Layer 7 of a small transformer language model trained on English Wikipedia (16 layers, counted from 0, width 128).
A neuron's activation on a vector x is GELU(weights . x + bias), where the dot is the dot product.
The model reads these tokens: "," " near" " Ky" "net" "on" "," " Victoria" "." " He" " attended" " La" "uris" "ton" " State"

The vector x that enters this layer's MLP at each token. A number n stands for (n - 500) times 0.015.
0 ",": 544 495 506 525 492 542 181 494 515 592 472 518 525 496 485 459 544 503 501 514 493 515 499 520 519 508 494 548 559 505 489 317 357 419 503 493 518 337 319 476 502 477 527 496 519 518 511 494 568 482 500 499 509 406 488 494 507 447 481 971 486 567 515 472 490 535 460 493 473 485 492 497 526 512 588 507 518 521 524 445 518 493 492 484 511 479 517 489 513 495 499 504 676 521 490 490 556 505 508 501 488 496 452 492 507 476 524 514 488 504 491 516 492 501 482 502 454 508 576 462 483 500 492 526 528 442 512 480
1 " near": 562 522 508 493 541 507 169 451 468 533 482 508 453 521 499 458 476 500 506 481 505 501 519 498 515 478 518 489 510 509 526 276 378 515 507 525 493 329 283 527 488 528 509 460 467 514 482 484 609 448 493 500 506 436 479 459 509 443 493 926 507 528 526 486 514 582 489 460 500 519 497 472 540 505 593 482 491 482 494 467 537 494 509 487 515 495 523 522 492 493 528 508 693 492 519 462 516 501 504 491 497 529 520 523 479 490 517 489 554 496 462 502 483 506 484 488 526 526 551 470 465 541 476 543 452 483 496 511
2 " Ky": 601 487 482 473 463 540 197 512 554 501 455 531 486 486 545 461 456 524 515 534 470 490 500 511 519 442 524 508 544 458 483 292 360 541 544 490 525 335 283 479 508 566 454 443 465 502 513 505 540 458 523 495 464 464 482 444 522 457 491 845 504 562 534 503 495 535 476 458 457 530 445 458 530 456 594 475 474 521 526 485 480 520 541 509 470 489 509 479 488 496 496 458 783 497 464 445 549 514 495 507 438 539 557 476 523 528 504 514 493 494 472 512 478 528 477 490 513 556 561 493 477 534 460 543 448 458 511 531
3 "net": 594 521 457 484 481 495 160 487 532 520 484 518 493 503 501 426 488 519 518 513 476 507 517 490 489 475 464 496 541 496 513 285 383 494 506 509 498 350 322 496 520 435 480 525 420 504 522 520 571 462 531 518 492 408 523 490 519 456 469 888 496 558 521 518 493 581 508 486 517 482 496 505 509 511 566 477 515 473 496 506 502 506 482 506 460 498 532 519 460 477 520 498 775 497 512 483 594 493 501 473 493 502 512 520 539 505 479 510 471 459 491 518 499 516 479 485 526 525 547 503 540 542 458 529 463 451 517 517
4 "on": 591 490 495 525 523 506 151 470 484 533 485 538 491 478 482 470 497 484 523 511 474 539 521 481 500 510 471 513 500 497 530 307 401 534 490 506 500 309 311 492 527 513 501 499 454 517 530 506 581 518 532 505 503 412 520 484 520 457 496 884 471 543 511 472 517 556 500 489 529 481 481 485 552 497 559 483 498 467 481 473 484 498 481 541 467 526 548 461 475 461 511 511 794 487 501 483 537 519 505 491 494 529 524 520 489 487 535 536 470 442 491 511 507 502 481 499 519 532 550 475 505 530 461 484 474 483 512 511
5 ",": 565 488 489 513 502 501 168 462 496 526 507 527 498 492 487 453 487 496 543 471 486 493 523 499 501 495 493 521 513 517 490 304 369 504 468 479 506 315 300 479 503 495 485 510 520 494 505 517 576 462 551 519 480 422 491 470 542 453 483 968 490 540 524 463 477 540 506 504 520 508 474 488 492 438 590 428 507 497 510 480 496 508 491 490 537 514 534 508 486 478 489 502 631 515 504 505 543 558 504 495 495 493 531 521 492 483 517 501 493 438 481 536 509 530 507 500 507 530 551 486 512 524 470 542 464 465 504 501
6 " Victoria": 597 441 492 509 478 504 171 481 527 546 493 562 484 495 500 479 520 468 502 474 464 470 522 512 498 472 487 493 467 524 508 301 375 535 527 518 505 343 308 504 512 501 509 452 474 481 476 512 606 503 531 498 454 432 529 479 482 452 534 890 536 528 501 482 515 534 464 505 447 503 475 499 555 491 569 469 515 478 504 497 477 534 484 525 474 497 552 468 519 473 510 501 772 473 485 457 547 505 485 509 495 491 526 505 523 493 542 553 484 469 483 488 507 476 494 514 501 536 547 473 524 481 439 551 473 455 549 542
7 ".": 610 489 506 526 514 487 182 479 512 513 464 510 489 509 500 483 509 516 527 494 485 524 507 488 501 469 497 505 507 476 530 283 378 452 465 515 524 308 302 498 529 519 498 503 500 486 489 498 570 464 520 495 496 440 484 481 492 444 507 972 494 557 489 481 520 514 513 486 474 541 519 507 495 427 581 504 496 475 514 482 514 473 494 493 509 519 533 502 490 474 510 560 654 512 513 498 553 520 511 516 509 485 535 503 527 457 482 515 511 487 494 510 535 499 512 497 499 499 541 490 490 492 470 523 486 485 485 484
8 " He": 611 482 473 520 529 490 150 527 533 506 475 523 509 479 536 474 451 549 486 533 505 491 476 513 488 460 500 514 529 523 473 294 368 527 518 476 498 334 375 465 474 570 440 470 556 513 496 510 528 462 547 512 486 407 529 487 492 430 470 895 498 560 524 471 525 547 486 500 472 513 514 512 477 447 567 531 481 580 535 469 525 496 489 504 515 517 505 497 514 453 502 542 753 475 512 465 551 489 511 493 495 525 511 523 502 499 526 535 517 467 505 496 531 485 548 499 507 529 556 450 492 467 471 523 484 493 496 482
9 " attended": 606 522 510 489 494 491 170 496 483 508 492 500 524 493 529 455 478 472 472 534 463 525 503 502 512 467 498 479 512 487 507 299 402 543 466 534 509 367 303 504 498 521 478 460 488 493 508 451 598 470 502 514 516 437 492 501 539 421 473 951 506 525 536 492 513 591 472 492 471 528 479 471 515 533 609 485 477 480 493 486 528 485 492 479 490 467 538 514 506 435 496 506 674 496 522 459 510 452 487 524 483 510 467 460 517 468 532 530 535 503 477 480 483 494 514 471 508 503 511 537 479 503 476 503 447 437 468 517
10 " La": 603 540 505 498 535 507 174 535 545 521 479 551 496 458 533 441 526 523 499 518 547 454 528 480 503 476 500 504 428 488 456 333 362 488 492 498 539 347 336 463 444 500 473 442 506 488 530 532 597 475 513 487 470 433 468 487 465 529 518 863 502 586 529 503 473 562 457 464 463 524 513 526 533 453 586 522 498 520 468 484 491 467 535 491 497 492 538 441 490 479 502 508 793 461 508 493 560 521 486 530 519 487 549 509 511 551 483 518 506 487 450 543 469 479 525 507 522 514 538 453 487 520 510 498 464 462 562 558
11 "uris": 608 490 523 497 477 512 187 498 493 501 478 526 506 519 476 431 503 507 500 503 420 479 558 475 495 482 467 494 470 491 485 287 366 503 527 527 456 375 305 515 551 445 468 488 443 451 526 503 561 549 509 473 468 394 495 515 513 453 509 856 507 568 496 503 533 587 484 498 465 530 499 539 502 516 572 475 531 496 523 508 485 506 507 515 495 505 522 477 488 504 526 502 807 490 540 444 527 466 514 491 510 523 531 474 527 470 484 508 456 490 475 500 470 513 537 479 509 526 531 458 494 542 424 517 488 472 555 540
12 "ton": 589 504 514 521 513 531 167 473 483 525 508 492 459 497 474 472 497 484 524 493 489 482 545 471 513 461 463 517 505 514 528 312 381 525 470 511 497 344 323 491 503 493 489 480 466 491 518 466 575 478 537 511 484 412 524 514 517 425 509 906 516 539 525 508 536 540 498 521 514 489 505 532 570 482 570 493 472 492 453 468 479 478 492 491 474 515 537 462 492 498 516 515 802 502 509 481 533 496 518 483 472 513 498 499 497 482 516 534 473 469 476 527 492 513 497 503 540 539 541 495 514 545 463 529 468 482 512 498
13 " State": 598 447 523 554 510 535 163 464 506 510 485 534 515 501 490 489 500 460 528 499 488 515 529 474 499 489 472 501 476 502 488 320 381 584 467 513 536 353 326 502 487 526 491 511 472 489 505 513 567 493 514 500 455 407 515 505 499 506 541 915 507 549 510 459 523 546 488 507 458 477 508 502 533 495 551 531 496 473 481 463 509 527 516 495 469 478 536 432 496 474 486 496 763 503 466 499 564 505 519 558 484 476 528 451 525 463 499 532 455 499 477 517 488 501 481 524 461 523 553 482 491 520 457 486 456 489 522 566

Each question shows the input weights of one neuron of the MLP. A number n stands for (n - 500) times 0.0015.

n113 (bias -0.376): 476 623 429 435 529 591 433 496 519 455 580 497 476 441 661 443 655 523 599 402 491 497 557 490 515 528 515 404 572 538 346 486 507 673 257 532 492 487 471 681 549 564 339 508 593 545 446 394 541 537 512 707 332 504 522 384 568 514 495 488 551 492 371 474 533 452 377 430 629 579 348 498 682 495 582 423 362 313 387 464 496 447 506 408 509 548 372 467 629 408 299 539 379 563 508 617 454 500 649 509 331 478 591 470 651 435 452 481 543 522 558 503 472 483 387 634 530 526 568 500 457 392 347 405 506 627 515 518
On which token does it fire most, and how strongly? 13 " State", at about 0.51

n451 (bias -0.183): 522 497 514 273 503 566 513 402 456 577 582 315 463 485 479 411 587 435 658 528 555 396 621 450 514 681 862 331 702 357 368 497 470 426 497 219 423 478 453 438 594 529 402 632 458 487 475 656 555 360 432 595 543 550 467 312 364 508 577 500 567 488 490 466 330 398 511 614 386 578 552 484 479 482 441 608 537 659 356 645 373 577 679 460 419 628 389 535 479 451 518 536 488 487 521 704 592 526 392 579 578 561 441 354 403 455 535 514 563 469 728 310 600 600 428 305 325 556 371 522 519 428 355 656 553 456 475 600
On which token does it fire most, and how strongly? 2 " Ky", at about 0.099

n510 (bias -0.005): 501 489 480 499 500 507 496 503 502 501 510 509 504 501 503 496 486 496 496 494 495 501 496 499 502 495 495 504 504 516 501 501 490 495 489 506 500 512 493 497 494 499 501 491 492 497 497 506 497 515 497 498 502 508 499 496 501 499 497 500 493 498 500 497 498 500 495 510 504 502 502 509 507 498 495 509 496 503 501 506 506 502 512 491 499 495 501 502 498 494 506 504 498 506 506 497 502 500 501 506 504 503 497 512 488 496 496 500 500 501 497 492 492 500 497 505 502 506 490 503 495 495 507 507 498 502 499 495
On which token does it fire most, and how strongly? 8 " He", at about 0.011

n308 (bias 0.016): 497 496 495 503 499 511 499 488 492 500 510 492 511 504 504 493 502 502 485 500 495 495 496 509 483 499 503 493 504 500 504 493 507 499 499 507 507 510 497 507 491 510 501 485 498 491 496 486 503 507 499 497 499 495 505 497 500 511 507 497 505 505 508 515 498 510 498 508 504 490 513 502 497 496 498 507 500 489 506 501 511 502 500 489 508 504 505 506 506 500 496 495 504 500 504 506 490 499 501 499 501 504 504 508 500 500 504 495 504 493 506 500 504 506 496 499 492 502 508 501 503 497 493 500 503 498 505 489
On which two tokens does it fire most, strongest first? 1 " near", 9 " attended"

n101 (bias 0.023): 505 506 490 502 499 501 492 494 499 500 504 503 505 493 498 506 499 509 491 496 505 492 512 504 497 499 503 491 499 501 513 502 509 502 503 501 499 502 502 502 497 504 501 488 509 501 493 498 500 503 495 501 505 502 506 501 508 505 507 502 492 505 503 518 492 492 506 511 509 498 507 496 501 506 493 509 503 497 509 516 505 509 495 500 500 508 504 501 507 505 493 491 500 505 499 504 493 503 516 498 492 499 494 506 503 501 499 485 504 498 500 502 498 505 503 497 500 504 507 498 490 491 493 497 508 493 496 503
On which two tokens does it fire most, strongest first? 8 " He", 1 " near"

n403 (bias -0.072): 492 490 501 496 496 503 510 499 497 498 498 502 497 510 508 494 501 487 494 498 495 505 492 508 495 497 496 492 510 517 490 493 487 496 484 503 498 495 498 493 505 498 500 506 483 490 502 500 499 504 503 496 499 488 503 493 496 500 502 501 503 490 506 492 507 504 504 498 509 504 502 510 499 485 506 508 495 504 491 485 506 495 501 493 496 488 499 504 503 494 503 504 503 507 501 509 504 499 486 506 506 505 511 503 495 497 497 518 503 498 492 502 490 492 495 498 500 502 487 494 507 507 507 498 497 497 505 492
Which token does this neuron like most? 12 "ton"

n163 (bias -0.034): 499 500 495 501 495 500 507 495 501 508 495 502 510 498 508 497 499 491 499 502 497 507 500 498 499 510 498 504 501 506 496 496 505 497 500 493 513 497 501 503 503 500 499 505 499 499 500 500 508 506 502 509 499 497 497 497 501 498 500 499 515 506 497 502 501 508 503 507 499 510 495 509 498 491 495 506 492 498 502 491 518 499 497 512 508 488 507 486 499 496 501 505 503 503 508 492 506 500 504 507 502 493 501 503 503 500 495 515 495 499 494 510 501 503 495 504 511 508 487 506 497 496 502 505 492 508 514 496
On which two tokens does it fire most, strongest first? 13 " State", 10 " La"

n107 (bias -0.262): 481 460 463 420 442 468 482 468 367 547 244 534 341 503 567 525 534 725 267 401 417 535 209 497 541 471 585 509 600 524 575 538 471 469 525 237 439 432 552 529 315 494 365 388 572 633 540 387 474 390 468 409 629 584 515 513 539 595 624 483 467 506 515 596 500 516 455 430 344 424 468 506 488 497 588 663 730 585 878 518 432 539 238 415 649 433 539 552 684 377 460 390 484 514 527 414 445 286 570 553 516 638 312 790 492 633 674 547 579 475 380 71 608 454 381 639 532 280 444 503 475 322 526 404 390 448 637 550
Which token does this neuron like most? 8 " He"

n62 (bias -0.002): 497 505 494 494 501 504 500 491 496 495 500 506 505 498 504 494 504 501 503 506 505 506 497 491 492 494 491 512 495 512 505 499 497 499 505 496 499 499 507 504 507 496 492 514 499 511 503 500 506 503 499 501 501 491 501 497 499 501 497 501 512 499 496 504 497 497 503 501 500 502 500 503 505 494 498 503 497 508 498 497 498 501 501 506 497 498 500 498 497 495 505 503 496 510 498 495 500 502 502 508 496 504 494 499 498 504 498 499 490 502 501 501 489 495 504 499 500 502 491 496 499 494 498 509 489 494 503 493
On which two tokens does it fire most, strongest first? 3 "net", 12 "ton"

n181 (bias -0.011): 502 508 502 497 498 496 499 490 506 501 502 501 499 491 498 511 511 511 503 491 501 491 505 494 511 514 502 509 503 482 501 501 516 500 506 496 502 495 500 495 493 500 504 494 507 507 496 505 506 493 508 499 503 503 504 515 495 499 502 506 500 500 496 510 491 496 507 501 493 498 495 500 502 511 506 496 494 502 514 513 498 512 506 512 495 503 500 496 496 501 502 494 498 491 493 505 497 497 515 495 497 497 492 487 507 506 494 487 506 499 497 496 508 509 504 503 493 496 509 500 507 494 486 493 507 509 499 504
On which token does it fire most, and how strongly? 0 ",", at about 0.013

n175 (bias -0.114): 537 449 469 594 281 458 471 503 626 689 503 571 422 528 472 508 387 487 395 474 523 474 560 578 545 476 559 504 605 409 422 480 578 482 587 596 635 497 493 502 470 420 397 543 521 535 579 651 474 491 625 692 453 534 564 546 513 631 559 396 280 625 620 559 398 593 419 591 602 466 433 391 588 457 399 584 451 513 240 473 391 580 467 567 402 707 558 375 490 615 457 510 557 341 439 503 474 609 494 507 386 471 665 497 537 527 454 503 455 621 579 447 510 435 542 361 516 528 480 406 532 476 419 586 571 529 521 601
On which token does it fire most, and how strongly? 2 " Ky", at about 0.69

n146 (bias 0.013): 503 497 515 502 500 503 508 486 501 499 495 498 500 494 509 491 515 497 498 508 495 507 506 491 493 508 499 515 503 501 501 509 500 500 509 487 512 493 493 506 494 500 500 506 499 497 496 498 504 498 511 509 502 497 509 507 500 506 501 495 523 493 495 489 496 499 511 487 504 498 486 497 501 491 505 486 498 503 505 496 513 502 509 506 510 496 499 480 497 496 507 506 505 496 502 492 505 488 511 503 501 484 495 495 510 503 488 500 498 505 504 509 505 501 505 504 506 485 506 493 509 500 507 510 490 504 503 496
Which token does this neuron like most? 13 " State"

n448 (bias 0.012): 501 502 504 511 499 500 505 498 501 501 503 507 498 499 508 509 503 499 500 505 496 507 501 492 505 507 500 490 515 496 506 494 492 503 505 503 500 506 504 503 497 497 497 502 503 492 500 500 500 501 511 499 496 506 507 503 500 499 502 496 512 500 493 494 497 515 502 492 499 495 497 497 496 495 510 496 497 504 500 502 511 508 503 501 515 497 496 487 505 499 509 502 502 489 512 500 501 503 500 501 501 496 500 499 505 497 493 497 499 499 496 511 508 502 490 508 502 496 508 512 506 499 495 506 504 508 498 508
Which token does this neuron like most? 13 " State"

n99 (bias -0.047): 499 501 502 503 496 508 501 509 501 502 498 503 500 508 503 502 500 494 505 504 495 515 494 492 500 498 496 490 509 503 492 508 489 499 507 501 497 504 493 504 501 495 496 505 500 495 503 498 510 500 498 505 494 503 508 496 505 495 505 500 507 492 511 495 506 510 497 501 498 501 495 504 499 491 498 503 499 503 492 493 508 484 493 491 505 500 494 493 497 495 500 508 501 501 508 498 503 494 488 501 504 504 513 497 488 492 497 512 495 506 493 503 500 502 496 506 504 509 499 507 505 509 509 502 500 508 502 495
On which two tokens does it fire most, strongest first? 12 "ton", 9 " attended"

n381 (bias -0.052): 492 495 494 503 498 494 499 502 494 503 491 499 507 502 503 487 494 497 506 501 500 505 494 511 482 485 491 492 494 510 499 502 493 498 493 499 497 506 498 504 502 506 499 504 489 501 514 495 508 509 497 499 488 492 497 481 498 495 501 502 498 504 516 502 497 500 494 518 500 502 511 505 493 493 502 509 492 486 490 491 504 491 486 504 500 490 497 500 508 506 500 502 499 509 507 502 496 496 491 505 511 512 499 504 491 497 506 518 493 495 504 507 492 498 497 498 499 509 491 501 501 506 510 501 503 502 509 489
Which token does this neuron like most? 12 "ton"

n145 (bias -0.168): 526 514 478 633 440 615 459 418 554 564 559 434 372 478 451 429 489 422 644 410 577 620 587 393 527 500 465 517 624 497 443 478 485 567 476 420 505 509 493 533 566 435 469 500 432 534 563 503 475 415 791 707 520 498 480 586 539 547 530 408 357 551 579 585 431 509 465 579 565 490 536 498 649 478 416 395 455 493 468 513 401 534 480 647 411 721 490 429 454 500 476 485 554 599 436 608 333 553 509 528 383 534 595 418 480 516 563 597 529 461 659 419 512 444 617 306 441 562 478 456 639 537 361 430 617 608 700 545
On which two tokens does it fire most, strongest first? 4 "on", 12 "ton"

n379 (bias 0.064): 491 501 509 500 496 496 487 508 501 492 492 506 502 492 493 505 503 501 509 506 501 505 493 503 490 489 497 497 499 504 499 517 505 501 508 489 503 509 487 504 499 491 502 500 507 503 502 506 512 510 496 508 493 501 510 500 512 500 514 497 501 492 504 510 498 493 508 522 503 496 499 493 505 492 499 506 501 499 496 500 508 481 495 515 500 504 487 494 497 504 505 503 495 515 505 502 499 488 508 497 494 492 498 498 497 498 501 503 494 507 489 502 503 500 509 504 498 497 488 492 500 505 512 506 500 498 497 486
On which two tokens does it fire most, strongest first? 12 "ton", 0 ","

n464 (bias -0.013): 511 484 507 498 498 499 509 470 494 511 492 487 501 488 511 487 503 495 493 505 488 500 503 485 487 513 508 524 509 492 505 495 509 500 499 502 514 503 497 500 491 503 495 511 493 489 493 503 503 503 520 503 500 504 503 508 492 515 497 499 530 493 494 491 498 500 503 496 516 500 489 501 498 493 522 486 488 515 517 502 520 520 509 497 507 482 504 486 502 499 509 501 503 493 503 500 503 489 513 505 512 496 493 502 506 510 487 502 500 500 511 504 508 490 496 496 500 500 514 494 521 488 512 504 497 513 510 502
Its three highest activations, in order, are on tokens 13 " State", 6 " Victoria", 5 ","

n331 (bias -0.213): 373 495 494 600 491 444 519 411 505 635 635 609 452 579 350 541 427 500 557 434 536 540 484 609 608 465 593 426 544 457 608 489 427 496 497 351 611 473 454 431 445 409 547 487 589 644 484 372 539 424 443 587 579 561 572 539 502 569 580 459 570 425 573 506 495 570 459 557 525 458 476 406 482 384 540 451 567 388 873 746 232 444 374 689 424 622 537 482 690 416 269 520 505 508 628 559 466 426 587 551 453 457 579 671 569 586 500 473 443 557 412 534 524 440 466 468 561 481 531 452 644 493 430 580 509 571 496 633
On which token does it fire most, and how strongly? 6 " Victoria", at about 0.38

n319 (bias 0.019): 507 503 499 503 496 500 499 478 508 508 496 507 505 484 500 505 500 511 498 494 494 506 515 484 499 515 505 521 498 488 501 506 510 501 508 490 510 504 509 507 496 511 494 504 502 502 489 500 509 493 511 503 511 505 499 509 505 506 490 500 518 507 486 494 487 492 501 501 499 499 489 496 506 508 507 501 500 502 514 516 511 511 505 519 516 499 503 487 510 500 504 511 500 497 507 486 506 500 518 499 500 501 489 500 507 508 492 498 495 504 508 495 497 504 503 503 503 494 519 506 499 489 498 511 492 502 502 510
Which token does this neuron like most? 6 " Victoria"

n114 (bias -0.260): 456 493 557 562 474 535 523 574 598 660 497 558 483 553 450 534 588 487 611 473 450 650 547 484 543 508 598 601 546 442 605 500 575 395 362 497 356 468 511 413 596 508 427 427 595 552 489 523 477 405 571 558 448 530 447 404 566 464 581 483 540 525 527 488 444 367 484 429 564 507 418 454 546 469 531 422 569 320 617 530 523 472 583 333 500 679 616 635 524 504 341 718 461 525 498 589 456 670 503 605 423 375 425 389 662 478 565 582 489 432 397 428 489 341 577 669 475 500 505 507 466 411 465 573 734 407 574 497
Its three highest activations, in order, are on tokens 7 ".", 0 ",", 5 ","

n255 (bias -0.198): 367 471 658 345 632 533 492 384 451 389 385 338 393 599 715 585 584 211 634 79 467 717 462 408 491 475 915 379 436 638 397 497 432 559 547 521 568 448 440 458 704 578 669 225 794 525 417 500 391 500 477 693 553 516 496 443 562 403 556 508 500 579 409 490 279 566 395 637 574 617 433 354 500 430 522 390 492 413 547 602 425 387 467 411 639 516 409 729 712 363 437 488 344 618 579 464 440 644 755 589 466 434 454 460 545 367 609 495 340 552 905 491 657 554 458 310 487 530 513 300 466 128 509 544 505 602 575 347
Which token does this neuron like most? 5 ","

n177 (bias 0.015): 501 502 506 494 497 496 500 489 502 505 502 491 506 494 510 493 504 503 497 492 494 508 500 507 489 496 501 505 498 492 501 511 492 504 496 487 496 506 493 507 501 505 501 500 495 507 500 500 511 497 509 501 494 501 503 503 499 501 513 496 496 490 509 499 494 493 500 510 502 489 497 505 497 494 504 499 490 494 506 507 508 497 496 501 505 501 498 494 506 504 505 494 506 504 492 503 509 490 508 498 516 499 493 500 501 502 490 494 504 504 502 502 497 497 507 501 498 499 509 498 509 497 501 495 506 506 503 492
Which token does this neuron like most? 13 " State"

n191 (bias -0.023): 500 501 505 504 503 496 494 503 505 495 497 502 491 508 496 505 500 488 502 498 501 494 494 492 516 498 503 492 510 490 501 498 503 503 504 506 499 506 506 486 499 492 499 500 498 499 500 506 500 487 502 503 495 499 501 501 492 495 496 505 500 496 499 495 502 504 500 485 513 499 491 508 500 504 497 503 502 514 500 502 498 496 509 502 493 500 494 506 493 499 497 491 495 496 505 508 504 499 491 502 506 501 510 505 504 500 502 500 507 494 494 498 504 504 497 503 494 498 505 507 503 503 492 494 509 496 493 498
Which token does this neuron like most? 3 "net"

n142 (bias -0.184): 475 540 724 600 567 503 461 595 458 382 371 522 556 736 503 537 655 654 368 443 401 574 570 359 586 404 456 371 517 545 461 562 492 511 360 493 447 419 461 434 579 500 714 375 645 523 420 277 537 500 438 461 583 497 514 431 403 503 487 475 603 556 261 504 494 459 307 509 387 611 575 793 559 528 549 702 519 363 749 504 617 333 354 459 609 413 400 631 531 445 315 570 463 446 531 532 371 500 685 597 277 467 387 524 641 475 580 381 352 430 660 483 538 415 478 348 596 406 507 545 662 325 610 440 691 547 431 433
Its three highest activations, in order, are on tokens 7 ".", 0 ",", 9 " attended"

n418 (bias 0.010): 500 496 502 498 498 506 509 501 500 493 515 494 483 516 506 496 503 494 502 502 496 493 491 499 506 504 499 493 512 504 498 484 487 500 496 510 497 496 501 490 493 490 507 493 499 493 506 496 490 498 501 490 502 499 502 506 489 505 499 498 493 489 496 490 510 519 506 485 507 491 495 505 504 494 509 501 497 507 494 495 489 503 510 479 492 505 496 508 494 489 506 493 499 498 494 518 490 502 488 500 503 496 515 492 505 500 496 491 507 500 498 497 506 499 499 505 494 499 503 499 511 505 496 492 511 498 493 503
On which two tokens does it fire most, strongest first? 1 " near", 3 "net"

n253 (bias -0.131): 453 564 516 466 333 545 448 465 491 600 518 318 274 398 370 425 457 610 500 497 505 524 478 478 548 719 600 424 612 514 442 508 479 554 385 246 664 452 456 483 466 428 627 564 534 543 521 597 448 735 503 611 539 500 508 654 476 492 420 463 412 574 490 461 433 572 361 315 454 482 674 371 543 471 508 494 456 448 551 480 360 476 231 488 564 650 539 482 646 492 336 466 436 437 608 463 535 546 468 477 535 530 382 329 608 488 530 483 458 815 583 370 571 495 360 331 486 380 532 354 380 339 417 612 567 519 601 424
On which token does it fire most, and how strongly? 0 ",", at about 1.1

n355 (bias -0.146): 528 514 448 334 441 523 503 366 331 462 637 225 522 355 714 669 596 510 407 500 201 185 520 573 598 603 394 531 356 323 494 525 500 435 608 422 449 530 421 543 620 457 476 588 393 400 555 569 446 424 430 341 550 518 292 415 316 500 494 449 591 458 679 647 476 451 435 535 417 414 437 608 557 512 549 641 497 579 359 606 445 371 570 479 514 472 356 422 683 447 547 491 513 523 560 417 519 427 580 386 542 642 523 476 546 685 599 668 432 559 464 507 367 637 472 758 475 486 486 579 517 491 490 604 416 341 492 600
On which token does it fire most, and how strongly? 11 "uris", at about 0.44

n428 (bias -0.000): 494 500 505 498 505 503 498 501 506 500 495 507 502 497 505 500 506 495 508 503 508 498 494 494 505 503 493 508 502 505 491 505 496 499 505 494 501 495 503 500 505 497 496 509 502 501 494 503 495 503 492 499 502 497 503 501 505 492 501 497 510 499 500 497 501 503 495 497 499 498 498 505 499 496 503 502 500 504 504 501 501 490 495 495 489 495 500 496 489 497 505 510 502 500 497 492 488 505 501 505 500 499 503 494 496 496 500 504 503 504 496 502 498 494 504 513 505 501 484 498 495 506 503 510 487 505 499 495
Its three highest activations, in order, are on tokens 10 " La", 8 " He", 12 "ton"

n238 (bias -0.001): 504 501 480 503 498 501 486 494 494 490 497 511 502 495 501 507 495 498 501 501 506 498 500 502 511 503 505 492 502 501 502 497 512 494 497 506 492 515 500 501 496 502 498 492 501 489 489 504 499 500 486 507 512 494 502 496 501 496 503 505 506 514 495 521 496 492 498 500 513 504 500 499 494 500 484 513 501 507 502 500 495 498 497 502 497 498 493 499 500 506 496 496 492 504 499 503 499 504 493 497 487 502 502 506 490 493 506 497 499 487 483 485 487 507 492 487 501 507 487 502 496 486 489 492 512 492 499 499
Which token does this neuron like most? 9 " attended"

n35 (bias -0.010): 506 499 478 499 496 506 488 499 507 496 515 499 500 504 500 505 490 503 498 497 501 491 492 498 500 492 500 489 502 506 514 498 500 501 488 507 493 516 500 501 499 503 503 485 504 506 496 502 500 506 495 504 498 500 494 491 496 503 511 503 484 505 505 513 492 502 493 506 510 485 511 506 498 503 495 515 508 501 509 510 496 502 489 487 497 502 497 501 501 501 499 486 500 511 502 516 493 501 503 503 507 500 509 504 494 493 506 487 507 498 496 494 493 511 492 494 499 508 502 510 489 495 497 493 516 498 497 492
Which token does this neuron like most? 1 " near"

n500 (bias 0.002): 498 501 504 499 495 499 495 501 506 496 504 494 496 513 509 501 504 491 495 496 501 499 491 508 500 493 501 483 509 499 489 498 489 503 497 510 497 504 509 495 501 500 503 498 495 498 506 499 498 500 493 495 494 496 507 487 493 487 505 498 489 498 506 504 492 510 497 492 510 499 500 513 490 495 502 507 505 495 496 497 496 490 494 499 498 501 492 510 498 501 487 499 501 503 493 515 498 511 488 500 506 501 506 500 489 491 503 508 503 498 494 493 495 502 497 503 504 514 494 506 501 505 500 492 504 501 499 497
On which two tokens does it fire most, strongest first? 3 "net", 9 " attended"

n339 (bias -0.140): 508 519 428 635 446 376 511 618 398 681 532 673 518 632 361 469 354 448 467 486 521 682 542 631 405 497 675 248 509 431 390 514 474 583 497 464 529 531 460 528 506 339 462 539 560 519 536 554 464 556 561 430 583 410 590 508 532 511 458 503 486 434 540 535 445 639 576 371 543 587 527 576 392 480 428 445 445 640 583 542 685 432 530 551 406 671 678 473 572 488 595 515 450 391 604 575 490 614 680 644 449 345 649 358 526 525 586 416 540 556 697 480 537 398 534 385 469 562 526 500 514 507 466 683 458 493 470 541
Its three highest activations, in order, are on tokens 8 " He", 5 ",", 11 "uris"

n28 (bias -0.103): 498 367 609 604 687 494 497 533 590 421 469 429 573 549 507 655 550 546 356 580 518 483 629 550 536 457 487 360 292 624 503 490 463 362 450 518 445 439 500 566 552 479 672 549 702 497 448 401 418 597 373 387 606 505 475 534 433 405 478 501 782 503 314 473 626 500 616 557 489 475 644 603 441 559 500 579 409 415 667 596 518 382 573 266 584 400 418 610 470 546 497 621 398 548 492 487 517 482 457 589 487 392 288 473 411 542 518 415 578 520 528 518 585 594 387 516 582 287 545 522 393 398 458 403 465 396 376 358
On which token does it fire most, and how strongly? 7 ".", at about 0.19

n449 (bias -0.146): 488 587 427 480 606 432 497 401 547 420 666 514 477 678 594 555 455 464 339 400 561 535 589 400 580 181 489 345 438 490 387 500 535 317 610 602 566 459 477 420 618 502 684 535 630 476 411 452 493 471 567 592 533 424 341 475 519 575 395 484 551 505 453 461 654 605 576 492 570 520 449 343 366 627 640 638 338 491 449 415 512 404 591 402 472 520 417 553 480 505 452 545 433 532 669 441 451 444 618 520 472 653 482 446 503 498 456 307 413 513 658 422 548 422 309 484 548 425 417 350 375 470 680 600 387 443 431 250
On which token does it fire most, and how strongly? 1 " near", at about 0.54

n202 (bias 0.054): 507 500 501 506 498 507 498 486 495 500 496 493 508 497 501 497 503 500 496 506 495 515 499 493 496 508 504 512 500 495 495 512 502 498 509 494 511 504 501 508 495 505 499 501 498 495 494 500 510 496 501 510 501 501 508 504 504 505 507 494 525 495 495 498 501 501 503 500 501 500 489 499 501 494 501 489 492 502 506 493 516 501 520 506 517 501 507 495 495 504 499 506 502 498 497 486 507 493 503 501 503 493 499 514 503 502 498 498 495 500 505 504 504 505 500 499 502 498 506 499 510 488 497 510 491 500 505 490
On which token does it fire most, and how strongly? 6 " Victoria", at about 0.018

n295 (bias -0.171): 524 546 481 515 565 505 466 431 531 306 718 290 651 686 517 492 472 400 668 618 561 433 601 378 517 647 502 417 451 562 414 491 414 512 484 535 435 506 533 536 498 456 531 592 403 311 400 438 559 537 572 459 476 512 554 584 459 424 427 466 592 484 383 616 633 476 390 603 568 533 662 530 498 593 376 476 608 572 447 651 457 505 590 503 454 475 482 503 554 500 672 539 477 548 376 640 457 355 551 532 415 570 405 312 323 455 571 480 562 449 611 533 465 556 622 506 425 443 533 522 492 537 495 373 454 526 477 427
On which token does it fire most, and how strongly? 11 "uris", at about 0.047